Layer 3 of a small transformer language model trained on English Wikipedia (9 layers, counted from 0, width 128).
A neuron's activation on a vector x is ReLU(weights . x), where the dot is the dot product.
The model reads these tokens: "ufact" "ure" " product" "s" " rel" "ia" "b" "ly" " within" " the" " m" "arg" "ins" " of" " control" "." " The" " fl" "ow" " of" " val" "ue" " is" " phys"

The vector x that enters this layer's MLP at each token. A number n stands for n times 0.053.
0 "ufact": -57 1 -1 -4 -8 -8 -9 -3 11 0 -28 -2 5 -44 -1 -9 -5 -6 9 8 -2 -11 -25 -2 1 -16 -8 17 18 9 -7 19 1 -4 6 -11 -7 5 -14 -1 -63 -7 10 -22 3 -1 -13 -14 27 17 2 6 -3 -3 21 -1 10 4 -16 -15 -5 -1 57 -12 10 2 -7 -2 11 37 7 7 8 9 -7 11 -5 -3 4 5 -6 10 8 8 -8 -4 1 2 8 10 13 -1 -4 9 10 -2 0 7 -7 3 5 -6 16 -17 34 19 22 -5 -5 13 33 1 7 -4 -14 3 56 -3 9 -10 52 11 4 -1 13 3 3 1
1 "ure": -49 -2 9 20 -4 -5 -6 6 4 7 -3 -1 10 -21 2 5 2 -5 -8 -11 -4 -8 -7 0 -45 -14 7 9 4 10 -2 15 4 -7 -9 -8 -2 -14 -7 10 -58 -4 -9 -13 5 -7 -3 -18 29 25 1 2 -11 -2 2 2 18 19 -15 -23 -5 -2 45 -21 8 11 6 8 14 29 3 4 -5 5 12 2 -13 -1 4 6 0 -1 4 1 -3 -18 -9 0 23 -3 11 -1 -10 15 14 9 1 8 -1 13 -1 -10 -5 -17 8 23 -7 17 -27 17 -10 8 45 0 0 -6 66 5 12 -14 46 15 -2 -17 6 20 7 2
2 " product": -49 0 -8 13 -5 1 6 4 26 -5 -23 12 6 -58 -5 -11 6 -6 -3 -1 -4 0 3 3 -38 -8 -2 14 3 7 -4 17 0 -4 -3 3 4 19 -17 14 -72 -26 30 -20 -2 -15 0 -20 8 15 -3 10 -5 0 14 1 11 -5 9 -29 6 -3 30 -14 11 14 2 -2 26 -12 1 -22 3 11 5 24 -4 -1 8 4 3 2 16 -3 10 3 -3 8 24 -10 12 7 1 0 9 -6 11 5 3 1 18 -24 11 -8 40 11 -2 -1 -21 9 -11 -3 -12 15 -14 0 46 5 14 -28 29 -3 -7 7 21 0 3 1
3 "s": -46 1 5 4 9 1 2 -10 7 2 -16 10 17 -5 8 13 -7 -16 3 -3 -6 -5 7 11 -14 -4 2 6 4 8 -7 12 11 -10 -23 -12 7 6 -5 -2 -82 -12 8 -8 -10 -13 -4 -12 18 -5 3 -6 5 8 7 3 0 8 13 -30 -2 1 67 -17 6 16 -4 -10 15 -20 5 -1 -15 17 7 -6 -3 -3 4 19 -5 12 15 25 -1 11 -3 3 24 2 -5 -3 -10 18 14 -4 -1 -12 1 -5 8 -7 0 -52 10 16 -2 15 -17 11 -16 -4 35 22 -4 -5 61 -3 0 -13 32 -13 12 -21 1 26 -2 15
4 " rel": -51 5 8 9 -2 10 1 18 1 -17 -15 -3 14 -53 -11 -12 -14 -9 -3 8 7 -12 -8 -11 -4 -3 29 57 -17 -8 -20 21 38 2 -12 -1 -7 -4 -6 -11 -80 -22 10 -17 17 -8 -16 -35 -12 9 6 -3 6 -5 -7 -8 5 17 12 -13 4 10 41 -3 7 -3 -9 9 8 2 6 -7 8 12 -13 6 -7 -10 0 -5 4 -10 15 3 -6 6 2 -12 6 2 -11 -3 0 21 17 -9 10 -2 -5 6 -9 6 7 -11 -1 15 27 -1 -8 17 -8 -4 1 16 -10 -14 20 -5 -5 13 62 -4 -4 -4 -1 -2 23 5
5 "ia": -46 9 27 -34 -19 16 -2 6 -5 10 -3 11 18 -23 3 -7 17 23 4 -6 -2 -6 -10 -9 -44 -14 13 21 -10 -12 -6 -5 28 -3 2 16 1 -10 7 -1 -38 -4 -5 5 14 -23 -7 -25 13 -3 9 8 -1 2 1 -8 13 10 -16 -26 -4 13 55 -12 -17 -10 8 2 26 -1 2 -10 3 1 9 38 -1 -13 13 0 -5 15 9 -16 25 0 -15 2 12 35 -2 -6 3 27 2 0 -3 -6 -5 11 18 -19 -9 -14 15 10 -21 11 -7 8 -5 2 19 2 14 2 55 -8 7 5 47 6 -15 -24 -20 22 3 4
6 "b": -42 1 29 -35 11 -2 -16 -8 -12 9 -11 -5 2 -15 20 -50 4 -4 0 -13 17 -15 3 -5 -26 -12 6 11 5 7 2 7 28 -15 -19 -2 4 -6 -8 22 5 -35 1 -1 9 1 -3 4 31 1 2 0 -13 -11 -18 -8 12 11 -6 -42 4 5 27 9 -17 -2 6 -5 18 -7 13 -7 5 36 11 -20 -15 -10 9 14 -3 -4 6 11 -10 12 -19 1 13 20 6 3 -18 -9 6 -5 2 2 -15 30 16 -15 -3 -12 2 -26 4 -4 -22 -12 -24 15 15 20 -10 -2 46 -13 -2 -3 60 -5 -16 42 0 8 1 7
7 "ly": -39 -5 9 -11 1 14 -7 -4 6 8 0 -14 7 -56 -3 -43 0 17 -2 -14 -1 9 -21 26 -36 -27 -30 10 29 13 6 -7 8 -11 -35 -7 7 4 -9 -1 -37 28 12 -14 -20 -6 -3 -12 7 8 4 -3 6 -11 -4 -10 27 8 -13 -9 11 7 43 -13 -5 -3 -6 13 8 11 -4 0 -1 4 -7 -27 5 4 -1 7 -2 -4 -14 -13 -10 -13 11 2 -6 20 -6 -11 8 8 1 -20 10 -1 -16 11 22 -21 -29 -5 -14 -6 14 6 -6 -3 -19 3 12 17 -13 1 61 8 1 6 24 0 21 -32 12 2 16 3
8 " within": -67 -3 0 9 -4 -5 10 2 5 10 8 -1 -3 -34 -20 -6 14 2 9 -1 2 5 -20 1 8 -37 5 -1 3 2 6 3 -14 -6 -13 -6 -11 -8 3 -6 -48 -5 24 -40 9 -16 2 -28 2 -6 9 -5 9 7 2 -5 4 8 4 -30 3 -4 38 -3 4 -18 9 12 -7 47 2 3 -5 7 11 -2 -4 -9 2 -6 -19 2 0 4 -7 7 -15 8 -5 16 -11 5 -9 -5 -3 1 -15 -11 0 0 2 -4 0 -8 -1 29 20 -1 -15 -2 16 -9 6 9 -2 -9 31 -2 -1 19 37 8 9 3 15 -8 -10 -8
9 " the": -67 -8 -1 6 -8 -2 0 2 7 6 -14 -5 3 -18 -17 1 6 -6 -12 4 0 -4 -9 -13 14 -29 -1 23 8 4 3 -34 -2 6 -18 -12 5 0 -16 4 -71 5 20 -42 5 7 -5 -7 19 -5 2 0 3 -11 0 5 -4 1 -14 -36 -9 -3 14 -10 -3 -17 4 -6 0 20 12 -4 16 -9 5 12 3 5 -5 5 -7 9 4 4 1 15 -2 5 -10 -18 8 0 -1 13 2 6 7 8 -3 1 -4 -8 9 1 -1 18 19 -3 0 4 9 -3 16 -1 3 8 25 4 6 3 42 3 1 0 6 -1 -12 -7
10 " m": -34 -9 5 7 10 15 11 7 17 6 9 -19 21 -71 -4 23 -15 -6 -9 7 1 -8 -23 -9 -30 0 15 -24 -4 0 4 4 -10 1 -1 -9 11 22 1 2 -52 -8 -11 12 -15 -10 -7 0 4 -29 13 4 2 -6 -17 7 -15 16 -2 -54 -3 3 19 -6 6 4 8 -6 2 36 23 -2 -1 8 13 9 -14 19 -10 33 2 3 3 2 18 -8 -7 3 2 -32 4 -20 18 10 8 -18 1 5 -5 -10 -6 -6 0 4 -6 -10 -19 -10 41 -6 -5 -4 13 -12 -9 7 32 -5 -2 -9 69 40 -3 17 -3 8 4 -14
11 "arg": -33 18 -4 10 7 -26 -24 29 9 -15 3 12 -14 -27 28 -9 -25 14 9 5 5 -4 3 -12 -30 21 -8 24 20 -3 10 11 14 2 -26 6 35 4 28 26 -15 34 8 13 4 -13 -11 -4 6 7 -1 23 4 -3 -23 28 -14 -12 -15 -41 -13 3 1 26 -24 -9 -22 3 -3 17 5 6 10 12 13 -7 -9 -15 -8 -5 -13 14 1 4 -17 7 12 14 15 -29 -12 -8 -23 25 -6 -17 0 11 -3 1 7 -19 12 29 4 -35 32 -17 8 10 -6 -11 -45 -33 -16 12 30 10 6 6 -3 11 -8 9 3 3 -6 -18
12 "ins": -11 -13 1 6 -12 6 -13 -24 10 -16 6 21 30 -47 10 -10 -13 11 -22 -12 -7 1 27 32 -11 33 -16 -22 11 1 -2 -9 -12 -15 -4 -5 32 6 33 -3 -80 28 13 5 -11 -19 -9 -8 3 -14 -11 14 2 0 -15 3 33 17 -2 -26 -9 11 21 0 36 -15 -5 -6 18 6 -11 19 -1 -9 3 -27 -1 -24 3 5 3 -10 14 4 -21 11 -2 -6 15 -2 -31 15 -4 12 3 0 -7 8 10 12 -3 -22 9 -2 -48 -9 -9 22 0 13 -11 3 -22 19 11 5 37 -10 14 -6 35 -16 24 -24 6 -16 -20 6
13 " of": -63 2 10 9 10 -4 3 15 -7 6 24 8 -8 -38 -12 6 5 -1 -8 -17 7 -2 6 -8 4 -12 1 -6 1 4 -10 0 -2 -9 3 -7 -1 14 -10 -3 -82 0 17 -46 5 -14 3 -2 9 -11 -4 -10 1 9 1 3 0 -3 28 -5 -4 -19 31 1 15 -4 6 0 -7 3 -10 -4 -9 4 -7 -13 0 -8 -6 5 -7 5 5 8 -5 15 5 19 -4 21 -4 7 -4 -10 -5 8 -12 9 9 13 3 -8 17 0 -23 -1 17 -5 0 -1 -10 4 -18 19 2 6 26 -7 2 3 36 2 15 -6 -10 -15 1 -16
14 " control": -25 5 -2 -1 -11 16 11 14 -1 3 9 1 2 -50 3 6 8 11 6 -25 -11 5 -19 1 -49 -5 15 -27 -20 -6 7 4 8 -14 -16 10 -2 -6 -19 14 -94 -3 21 -16 -11 -26 7 -28 -2 -2 -15 13 -7 12 -3 -14 2 -2 1 -22 -14 -4 39 2 0 15 3 14 26 42 12 -16 -5 -8 24 19 6 17 16 -3 10 -1 13 4 19 -6 4 -9 5 -19 -10 -15 -15 7 22 6 6 9 -3 6 -10 -22 15 -9 14 17 -30 5 45 -6 11 -2 -14 22 -10 -9 28 15 25 -15 51 -1 -3 10 1 -17 9 -10
15 ".": -46 1 -12 -19 8 -14 1 -15 -8 6 -16 1 1 -7 -14 -2 -2 -11 -3 -2 4 -17 -9 -4 -26 -41 4 -14 18 9 -3 -19 -2 -7 -3 -12 8 2 4 -2 -66 -8 43 -52 19 -2 -1 -13 10 -7 12 -1 5 -3 6 -9 5 -2 -8 -31 6 5 48 -4 -7 -4 10 5 -10 17 3 -1 -7 1 7 -8 -8 6 7 24 16 -6 0 -6 18 -12 4 25 10 -9 -3 -5 3 20 5 -6 -2 6 -5 -6 -2 9 8 6 4 12 5 10 -11 1 1 -4 21 -9 -3 -1 33 -7 14 5 45 -11 17 4 -6 -6 -10 0
16 " The": -61 3 -8 14 2 -5 -2 11 1 -2 -9 -18 4 -36 -21 -14 -2 -1 -5 -2 11 -6 -4 -4 10 -33 -1 10 -2 7 -3 -29 5 3 -21 -13 19 -4 -7 -1 -31 -3 8 -48 -2 24 -6 -2 7 0 -1 -6 -3 -16 -10 -11 9 3 -6 -23 -7 -6 12 -3 4 -20 -3 -3 8 37 4 0 22 -11 6 -16 6 -5 0 8 -3 12 -5 7 13 8 -3 13 -2 -19 4 2 -5 14 4 12 10 3 0 -3 1 -9 19 14 -1 6 10 -1 11 9 -9 2 0 -1 11 4 32 6 7 4 28 14 5 19 1 9 4 9
17 " fl": -40 10 -2 1 3 19 10 49 2 -6 3 -4 12 -54 -5 22 -17 1 17 -19 -2 -7 -14 -1 11 -15 4 -7 -21 11 -9 2 24 -1 -30 -2 8 16 6 -4 -34 -7 17 3 -11 -3 -11 -13 -4 -1 8 6 -4 -5 -2 -8 1 -8 -12 -12 11 -21 10 14 -10 -18 -6 7 8 45 35 -1 21 0 19 27 9 -5 -6 20 1 -9 9 -10 3 -14 -7 -11 -33 -24 -16 -21 0 11 12 1 15 20 7 -6 -2 -29 2 3 11 -2 -8 -11 39 -6 -23 -6 -22 36 -20 11 21 -13 -5 -11 44 7 -15 23 17 -25 5 10
18 "ow": -39 -2 13 -9 19 9 1 6 11 -14 -4 8 27 -15 17 31 -9 16 -5 -12 5 12 36 -1 -28 16 -7 23 -10 22 20 -2 4 4 -42 -8 9 11 -10 6 -39 39 23 15 -21 -21 23 -3 2 10 9 -8 4 -3 2 -3 14 -8 8 12 -14 -6 58 9 12 3 -5 1 -5 12 -7 18 5 14 20 21 11 11 20 4 -30 -13 5 -16 10 -44 -4 -10 12 17 0 25 6 13 13 -2 13 -10 -2 6 9 -7 -30 -19 -21 21 -5 0 27 -6 7 -12 1 10 -23 -10 27 22 1 14 12 22 7 3 23 -3 1 14
19 " of": -63 -5 1 26 17 -4 12 17 -4 4 29 11 -3 -33 -9 18 7 7 -10 -14 5 -2 -2 -8 9 -19 -2 -9 2 7 0 -2 -8 -2 -26 -17 14 9 -9 -12 -70 6 32 -42 8 -12 14 3 2 -7 0 -9 9 3 -1 5 4 -17 24 -7 -5 -18 64 -9 18 -12 2 7 -5 2 -8 -5 -13 3 3 14 4 3 -3 1 -7 4 -4 0 2 -3 5 11 -11 11 -8 9 -5 -5 -6 1 -2 2 12 15 7 2 0 7 1 17 2 -5 -4 -4 18 -6 -13 9 5 -2 22 -4 8 0 38 6 16 10 9 7 9 -11
20 " val": -35 -4 -24 10 -25 10 11 23 5 -18 0 7 -2 -69 8 -6 -3 -8 18 -9 18 -6 -22 -6 -17 -11 0 -10 -42 -8 2 1 27 -10 -26 -15 15 9 8 2 -15 -7 21 7 1 10 0 0 -27 18 14 1 3 1 -13 -15 -14 2 13 -35 27 8 52 -14 -2 11 21 9 -4 53 10 -8 1 -21 16 39 -19 5 -12 11 26 15 2 5 13 -1 20 3 -9 -10 10 -8 -23 -1 1 26 1 8 17 -16 8 -29 18 -27 3 13 -10 11 18 12 12 -12 -14 16 -5 19 14 12 -9 -5 43 5 12 34 1 -9 9 -15
21 "ue": -30 -6 17 -13 -7 -10 -16 18 17 -17 -3 11 -7 26 59 45 -10 -18 -9 -13 -13 17 25 -2 -34 53 9 -6 5 -9 4 5 -12 -24 -10 13 29 -23 -17 16 -73 12 -4 -5 5 -15 2 0 -7 18 -2 0 10 17 3 3 5 10 8 -46 -10 -2 25 8 25 0 -11 -15 5 11 -14 7 -19 9 13 -12 -12 -7 16 15 -5 20 20 3 11 7 1 22 9 2 -6 9 7 1 9 12 0 -17 -12 6 -7 -4 7 -2 -30 28 -8 -2 -13 11 -25 1 3 8 6 -8 42 1 17 -4 8 22 -15 25 2 11 -20 -13
22 " is": -45 -17 -7 22 18 -4 4 13 27 -17 20 10 -1 -33 6 -38 -3 -2 -8 13 -2 -4 30 -1 -16 6 -9 -33 6 5 0 -3 17 -7 -2 -16 17 -13 17 0 -24 1 27 -30 -10 -34 1 -7 -9 -10 -20 0 -19 20 14 -19 -7 -23 -4 -46 4 4 44 5 -8 23 20 -3 -3 -5 -9 13 -3 33 10 -18 -2 -24 -21 11 17 -9 -14 16 -8 -6 10 17 9 7 5 -9 0 -14 2 -7 7 16 6 -14 9 -28 -1 -13 -17 -9 21 10 -12 15 -12 5 9 24 6 7 13 -22 4 -13 40 1 3 15 -7 8 7 12
23 " phys": -41 0 3 31 -25 8 0 22 2 -9 -9 -24 24 -75 8 1 -26 -11 3 -8 -3 2 11 -15 -68 22 -2 -35 -16 1 5 10 25 4 4 -2 -16 3 -8 12 -67 -6 17 8 -10 -6 -15 -2 -9 17 8 -13 12 -15 -18 -6 -12 2 -6 -13 14 12 21 0 -3 1 2 10 8 13 -8 14 3 5 9 -3 -14 -23 0 2 11 32 28 26 -15 -11 7 8 -11 0 3 18 5 26 -2 -9 9 5 8 4 17 -2 20 -6 20 13 -9 5 23 19 -1 6 -13 -20 -1 -3 15 -12 -6 10 25 3 7 16 -1 -10 -6 16

Each question shows the input weights of one neuron of the MLP. A number n stands for n times 0.0074.

n335: 2 10 -17 25 -8 2 -11 -6 15 -6 -12 -26 6 -1 -3 28 0 -15 1 12 -15 13 -11 -6 25 -24 14 16 14 12 -7 -5 10 14 -3 21 16 -25 0 28 3 -15 6 -9 -4 9 -33 13 11 6 -24 4 -14 1 -22 -12 20 -5 12 20 -34 -15 -20 -10 -9 -7 12 -14 -2 -29 -8 -22 2 -22 12 -18 -23 -22 -4 8 -23 -14 8 -11 -11 -7 38 21 2 18 23 2 15 6 -1 4 -3 17 -19 -13 11 -8 -28 -8 8 17 10 10 0 -21 -5 13 -1 3 -1 18 -19 -16 15 -3 -18 32 -5 12 14 9 16 -12
On which token does it fire most, and how strongly? 16 " The", at about 0.63

n351: 20 -9 -10 1 -5 8 -19 -5 12 -16 -1 -9 14 26 14 -11 13 -15 2 -4 9 -1 9 14 18 -5 19 13 11 -9 -13 -12 0 -10 -19 -6 7 -20 9 7 4 6 3 -15 -1 5 -10 -13 1 -8 -3 3 18 -23 -10 -3 -2 -9 -3 8 -13 -5 2 -16 30 12 10 -3 2 -12 -11 -8 -18 -32 -8 -3 -4 4 17 -1 -7 4 -13 12 14 9 6 -3 -6 6 13 17 17 -15 9 -20 3 7 -9 30 -2 6 7 12 18 7 9 21 -22 14 -4 -9 2 9 13 9 -13 1 -3 -8 15 -1 -17 -47 12 8 5 -10
It fires most on token 12 "ins"

n8: 7 -6 -60 27 -2 -4 19 -2 22 7 0 -2 -4 5 -1 -5 -4 4 -18 12 -4 -7 -2 9 10 -10 -5 7 18 27 19 4 -5 8 -2 8 7 12 9 -20 0 -2 8 0 -6 0 16 5 8 -13 -16 12 -3 2 -12 13 38 -7 -14 10 -4 -7 5 -14 15 -11 -4 -15 -10 -15 -7 2 -15 -15 3 0 -14 23 -32 -3 0 -9 -25 -15 1 -16 0 -12 -7 -4 5 0 3 -7 12 -23 21 4 -8 -14 -5 -2 -34 -15 17 2 8 14 -24 4 -2 2 14 9 4 16 -6 -15 15 -9 -10 17 16 -5 26 0 -5 -18
On which token does it fire most, and how strongly? 7 "ly", at about 1.3

n18: 2 30 0 14 -18 -16 -3 -50 -18 8 3 21 4 2 -1 54 -1 -1 -9 -6 16 19 -11 10 4 -25 23 5 21 10 6 15 -6 19 -6 -4 15 -7 13 20 -1 -5 -20 23 -2 14 38 -9 -23 4 -12 12 -13 31 -9 12 -3 13 -33 -6 11 18 -9 1 -31 50 -8 -23 -10 -27 -17 -5 52 -23 7 -10 -63 -1 11 -5 -54 18 4 -8 37 -36 11 7 28 8 21 -20 1 -4 8 24 1 5 20 -17 -35 10 6 10 -10 -51 11 -4 -3 -19 3 -2 7 -1 10 4 -15 29 28 34 -20 -29 -7 -18 11 24 -8 -17
On which token does it fire most, and how strongly? 11 "arg", at about 1.1

n45: 17 5 3 18 -7 1 -7 13 20 6 -42 3 -27 1 -14 -3 -7 -3 47 -2 -15 18 10 12 6 13 -30 32 3 0 7 -5 -27 1 1 -9 12 -1 3 2 14 11 -44 12 2 12 2 -30 24 -5 -13 22 9 -1 -7 7 6 6 -21 -2 -26 33 -14 -25 10 12 12 5 -10 -16 21 5 -3 -6 -10 3 8 21 35 -22 2 -17 -36 51 30 4 34 -1 1 11 25 -16 -24 -7 7 40 13 22 -53 -18 -11 -8 -32 9 -6 -14 29 -1 22 -15 3 -33 27 -26 0 27 0 2 4 14 -16 -10 6 -10 6 -2 28 11
On which two tokens does it fire most, strongest first? 11 "arg", 7 "ly"

n280: -9 -35 -14 18 -4 -15 -21 -19 12 39 -24 -4 21 11 -34 7 18 -11 11 24 -7 -18 -27 1 25 -19 -23 29 15 11 7 -18 -5 -7 2 -11 -27 -15 -17 23 -2 15 -6 -8 18 -1 -10 -22 25 -21 -27 -20 28 -3 15 14 -29 48 0 8 -4 2 -18 -3 -6 11 16 -4 -12 0 -4 -15 5 -18 -6 11 -16 27 6 -5 -34 -17 21 23 6 7 -5 -4 1 -1 8 -4 5 -9 -3 -35 16 -22 -2 33 -30 30 23 -23 46 16 37 41 -20 -2 12 -13 36 -2 3 -5 5 -22 -1 8 -1 -2 2 -26 24 -14 5 -8
On which token does it fire most, and how strongly? 9 " the", at about 3.3

n155: -1 -26 -10 14 -20 -30 24 -28 11 44 -32 2 16 25 -18 13 7 -5 2 5 13 -31 -18 -12 39 -50 -19 24 41 3 -5 -11 7 -19 17 -1 -22 -6 1 -12 8 -13 -2 -6 23 -14 3 -5 10 -17 1 -46 -9 35 -7 14 -15 -6 -39 34 -9 5 -12 3 -9 -13 27 -23 -10 -5 0 12 -7 -26 0 -22 -7 5 16 -2 1 -22 43 -2 -6 11 3 10 -17 10 -12 -3 9 4 -11 -13 20 2 -4 2 -36 33 -12 -3 30 3 19 16 -21 -3 19 -20 34 -12 0 -2 4 -22 8 14 -16 -4 17 -29 22 -7 -22 -10
On which two tokens does it fire most, strongest first? 15 ".", 9 " the"

n189: 22 4 -21 15 -11 -21 4 14 16 3 6 12 0 11 -16 0 30 -7 0 11 -14 -19 4 -9 15 -12 3 -18 7 0 16 8 -19 7 8 -14 5 -9 -12 2 10 -19 -1 12 10 2 23 -1 6 -3 -23 -2 -18 -2 14 14 -1 10 -12 -9 -2 -11 1 -3 20 15 6 -4 -4 19 10 -25 14 11 17 0 -6 10 -1 -1 15 11 -8 19 9 -16 -3 1 -8 -17 12 -16 -13 -4 -1 6 16 -2 4 17 -8 7 4 -3 13 -4 10 -7 -17 15 35 -11 16 -2 3 8 -10 -1 8 -7 -6 -11 -8 44 23 -1 -14 13
It fires most on token 20 " val"

n170: -5 62 -4 23 -34 4 15 22 -20 -29 -11 45 25 3 21 -5 -14 1 -19 -19 -45 0 -27 -25 32 -30 -12 34 6 -7 24 21 7 9 20 17 -15 4 -60 29 11 14 -37 10 29 16 9 3 -29 7 11 -16 -45 14 14 -14 1 -29 3 -5 19 -11 -30 7 4 4 -15 9 -12 -30 -34 1 -22 -16 -34 -14 -1 -13 40 -16 13 24 6 3 -11 16 -2 22 -5 20 -21 -6 13 1 1 -29 2 39 -32 15 -13 -9 -21 6 2 10 10 1 -14 5 9 4 1 16 -24 10 -29 -16 -22 20 -4 -19 -13 4 -44 28 4 12
It fires most on token 4 " rel"

n70: -18 12 1 13 -46 -9 26 11 -13 -2 -23 7 10 -5 -4 -11 14 16 -36 9 -24 -20 -12 17 0 7 -1 3 -9 -30 -7 8 -17 20 -1 3 -11 2 -21 10 0 -34 15 0 -7 1 -1 8 13 -9 19 15 22 16 19 -11 -3 25 17 31 15 33 -12 -4 1 35 34 -3 -8 -19 19 14 2 4 -22 -27 -14 5 13 -15 -6 -11 11 15 -22 -10 1 -18 -27 31 10 -28 -2 -8 -11 2 -10 3 18 -19 18 -13 19 15 18 35 0 11 -8 12 18 -7 -6 -20 2 14 -7 -34 4 27 -10 1 -2 -2 18 8 -3 28
It fires most on token 23 " phys"

n248: 2 37 -26 0 13 -18 -38 -2 1 -20 -44 -10 20 -11 -16 31 7 -15 40 3 27 -18 -44 26 8 -4 20 28 13 14 19 41 -5 -6 25 -20 -25 20 -15 23 17 -2 -28 13 -1 -20 -6 -47 45 20 -7 -18 14 -4 14 22 38 35 16 -4 1 -7 -1 -46 5 19 12 -11 40 -3 35 -20 -21 -9 -37 1 -12 -20 0 3 -13 9 -1 -5 1 15 8 -8 -4 27 20 -1 0 -38 25 -26 8 -24 -7 41 3 -7 16 -16 24 4 12 -2 -38 -19 12 13 16 -12 2 -9 3 -9 -12 -7 -7 -3 -2 -6 1 -10 16 19
On which token does it fire most, and how strongly? 0 "ufact", at about 4.1

n253: 15 1 9 -18 2 11 -18 -4 8 -11 23 0 -18 -15 9 -4 0 1 18 -8 16 -9 15 -7 -8 29 0 -12 -4 -11 7 35 5 3 -17 12 5 -17 7 8 3 16 6 34 -25 -21 -12 9 -26 14 -15 -3 11 -8 12 -1 6 14 5 -3 3 -7 9 0 13 -1 -23 3 10 12 -4 -12 -14 5 -8 -3 0 -4 15 9 9 -5 -9 5 -12 -5 18 19 19 2 -19 -7 14 -7 8 34 -9 -14 17 7 16 -9 -13 24 -9 -11 -29 10 17 -14 -17 21 -20 5 -9 -8 5 22 12 -5 -6 5 -4 5 -1 -13 11 -18
On which two tokens does it fire most, strongest first? 21 "ue", 12 "ins"

n205: -8 -6 -32 37 -38 -20 27 -9 20 -19 -2 -4 22 20 -33 2 14 -11 -21 5 19 -5 9 9 20 -24 -8 15 5 23 -1 -15 8 8 16 -14 21 -17 -2 6 12 -16 -15 -5 -6 17 -17 28 -10 -34 -21 -13 -4 23 -13 3 -27 -27 -50 27 22 -22 -8 39 -10 1 13 -16 12 11 6 14 9 4 9 -38 2 -8 18 1 6 17 -20 12 23 18 -9 5 -10 24 4 11 -19 -13 17 -15 25 32 31 -20 -16 6 24 1 11 8 31 -24 -6 -20 4 -4 13 3 21 -7 1 -26 1 -6 -11 2 8 12 22 24 38 -5
Its three highest activations, in order, are on tokens 16 " The", 22 " is", 9 " the"

n251: -6 -26 18 26 -6 -24 16 -11 -4 13 -10 -17 -9 19 18 9 6 24 7 8 3 -1 -1 -1 1 -15 -12 20 17 -7 -10 -22 3 -11 -2 2 -10 -11 -10 10 11 -31 -16 -6 7 -14 14 -18 13 -16 -19 25 -23 -5 17 -3 -16 5 -37 9 -9 14 6 18 25 34 -6 -2 2 -31 -11 -18 11 -21 -3 -11 -9 21 -1 -5 -20 -10 18 -18 16 -8 -14 -4 7 4 6 9 0 12 -18 -6 16 -8 -6 9 6 15 3 -4 14 10 17 -1 -16 9 -9 7 0 24 11 33 3 1 -19 -10 -6 8 -34 15 15 -5 -24 25
On which token does it fire most, and how strongly? 6 "b", at about 1.2

n361: -10 10 -26 23 9 -25 3 -20 -7 19 -35 25 -36 6 -32 44 31 19 -3 1 -1 -17 -50 -3 4 -18 -45 6 53 1 6 6 -36 -16 1 -28 -31 8 13 11 19 -27 -1 -17 -4 26 15 -13 19 2 4 14 41 13 0 9 5 26 0 16 -4 26 -4 -2 -17 26 9 -7 -11 -20 -14 -1 -25 -3 -20 -42 -29 -3 35 -25 10 10 15 26 29 -40 20 15 19 0 22 -29 -12 7 14 -2 -14 -1 9 -9 -23 73 4 -22 27 27 13 5 -64 -19 -17 -23 20 -19 -19 -16 -18 -21 19 29 -12 -29 -3 -16 20 -5 -22 -9
On which token does it fire most, and how strongly? 15 ".", at about 3.1

n283: 7 -18 4 -5 -40 -21 27 -33 21 41 -34 -13 15 10 -22 -22 -19 22 10 -7 24 20 -21 -47 -3 -5 3 16 18 18 8 5 -18 6 20 14 9 -3 21 -5 19 -15 -22 -4 14 28 -13 -21 2 -20 9 10 8 24 6 -21 -27 13 -12 13 -22 39 -10 -29 3 9 10 1 -25 8 -49 -3 6 -14 16 20 15 -8 -3 -29 1 7 7 -14 -14 21 24 8 7 2 19 -12 38 -11 22 6 -7 28 13 0 -17 17 9 7 12 13 14 -6 -21 -12 9 3 28 19 -1 -42 -5 -24 -3 3 15 0 -3 -2 19 -4 -5 1
On which token does it fire most, and how strongly? 0 "ufact", at about 0.87

n40: -9 -6 -29 22 -13 10 13 -21 27 -12 -47 -29 26 11 -6 8 1 -11 12 35 -22 12 6 -38 6 -14 2 15 -2 -4 -3 7 -23 -10 27 19 -13 3 18 5 2 -3 -20 18 3 13 0 1 3 -9 12 -15 14 -13 -42 -9 -21 11 -17 -7 13 15 -21 0 -12 0 -9 -1 3 -13 12 3 11 2 -10 1 5 1 -14 -7 -8 19 17 -17 7 7 2 -15 -24 -7 31 -13 16 -14 30 -17 14 24 -17 1 -16 18 34 3 -8 -19 14 -14 9 -4 10 -2 0 -3 22 -19 -12 -16 2 -1 5 4 -1 9 2 10 -15 37
Its three highest activations, in order, are on tokens 10 " m", 23 " phys", 9 " the"

n17: -4 -26 -24 2 -6 -3 4 -21 13 23 -7 -9 16 29 -1 -6 23 -15 4 23 4 2 7 -12 13 -13 -6 33 15 -11 -18 -3 -7 11 27 0 9 3 -9 -5 18 -18 4 6 7 -13 -22 -6 18 -5 -22 4 -11 13 9 -12 5 -15 -1 11 8 -21 -11 -19 30 24 37 -5 -3 -13 14 -3 -3 -11 -8 -12 -31 -22 -13 -5 -3 3 -14 -22 2 -8 -5 -30 -6 2 6 11 18 0 0 2 9 -67 -1 -13 -10 -13 24 -15 24 15 6 4 6 -5 -2 -27 -11 30 6 -10 1 -14 -17 -39 0 13 -11 -6 27 -29 2 59
Its three highest activations, in order, are on tokens 2 " product", 0 "ufact", 3 "s"

n79: 3 -22 5 -5 7 -22 4 -22 -35 15 -1 -7 -4 10 -16 -6 16 2 24 15 -21 -13 -6 20 -1 -22 -28 6 27 19 16 -13 5 -16 1 -21 -12 4 25 1 18 -4 -22 15 12 19 -17 -16 10 -14 -27 10 44 -4 -11 7 37 8 11 3 13 9 -13 15 7 10 -5 -12 -25 -18 -55 -7 -16 18 11 -30 -13 17 -2 -26 10 38 -7 -19 -9 0 2 -8 10 -6 14 -33 14 12 -16 0 11 -29 13 8 2 31 -22 -44 1 -6 7 -12 -33 5 5 -5 32 -31 16 -1 0 -39 1 2 5 0 -1 -28 27 3 -19 -20
On which token does it fire most, and how strongly? 7 "ly", at about 1.3

n220: 12 29 -11 -3 9 -17 13 -35 7 27 -18 1 11 17 -7 6 -14 14 -1 -19 2 0 11 -10 13 -28 25 -2 -8 -4 -21 -5 -3 -8 37 -34 -3 21 8 -27 2 -3 0 -2 23 18 8 1 -11 -6 -4 5 -14 -10 -7 -14 -30 -7 -8 16 10 0 -21 18 -3 9 4 24 -23 7 4 -13 0 0 12 -10 -28 13 10 9 -17 -20 -7 -11 3 4 18 4 -2 7 6 -11 14 22 -8 4 2 16 -10 -12 -22 28 -28 2 3 14 1 17 -2 10 19 -10 -4 -29 -1 -4 -12 4 4 0 -12 -5 -8 -20 -23 -13 9 -7
It fires most on token 15 "."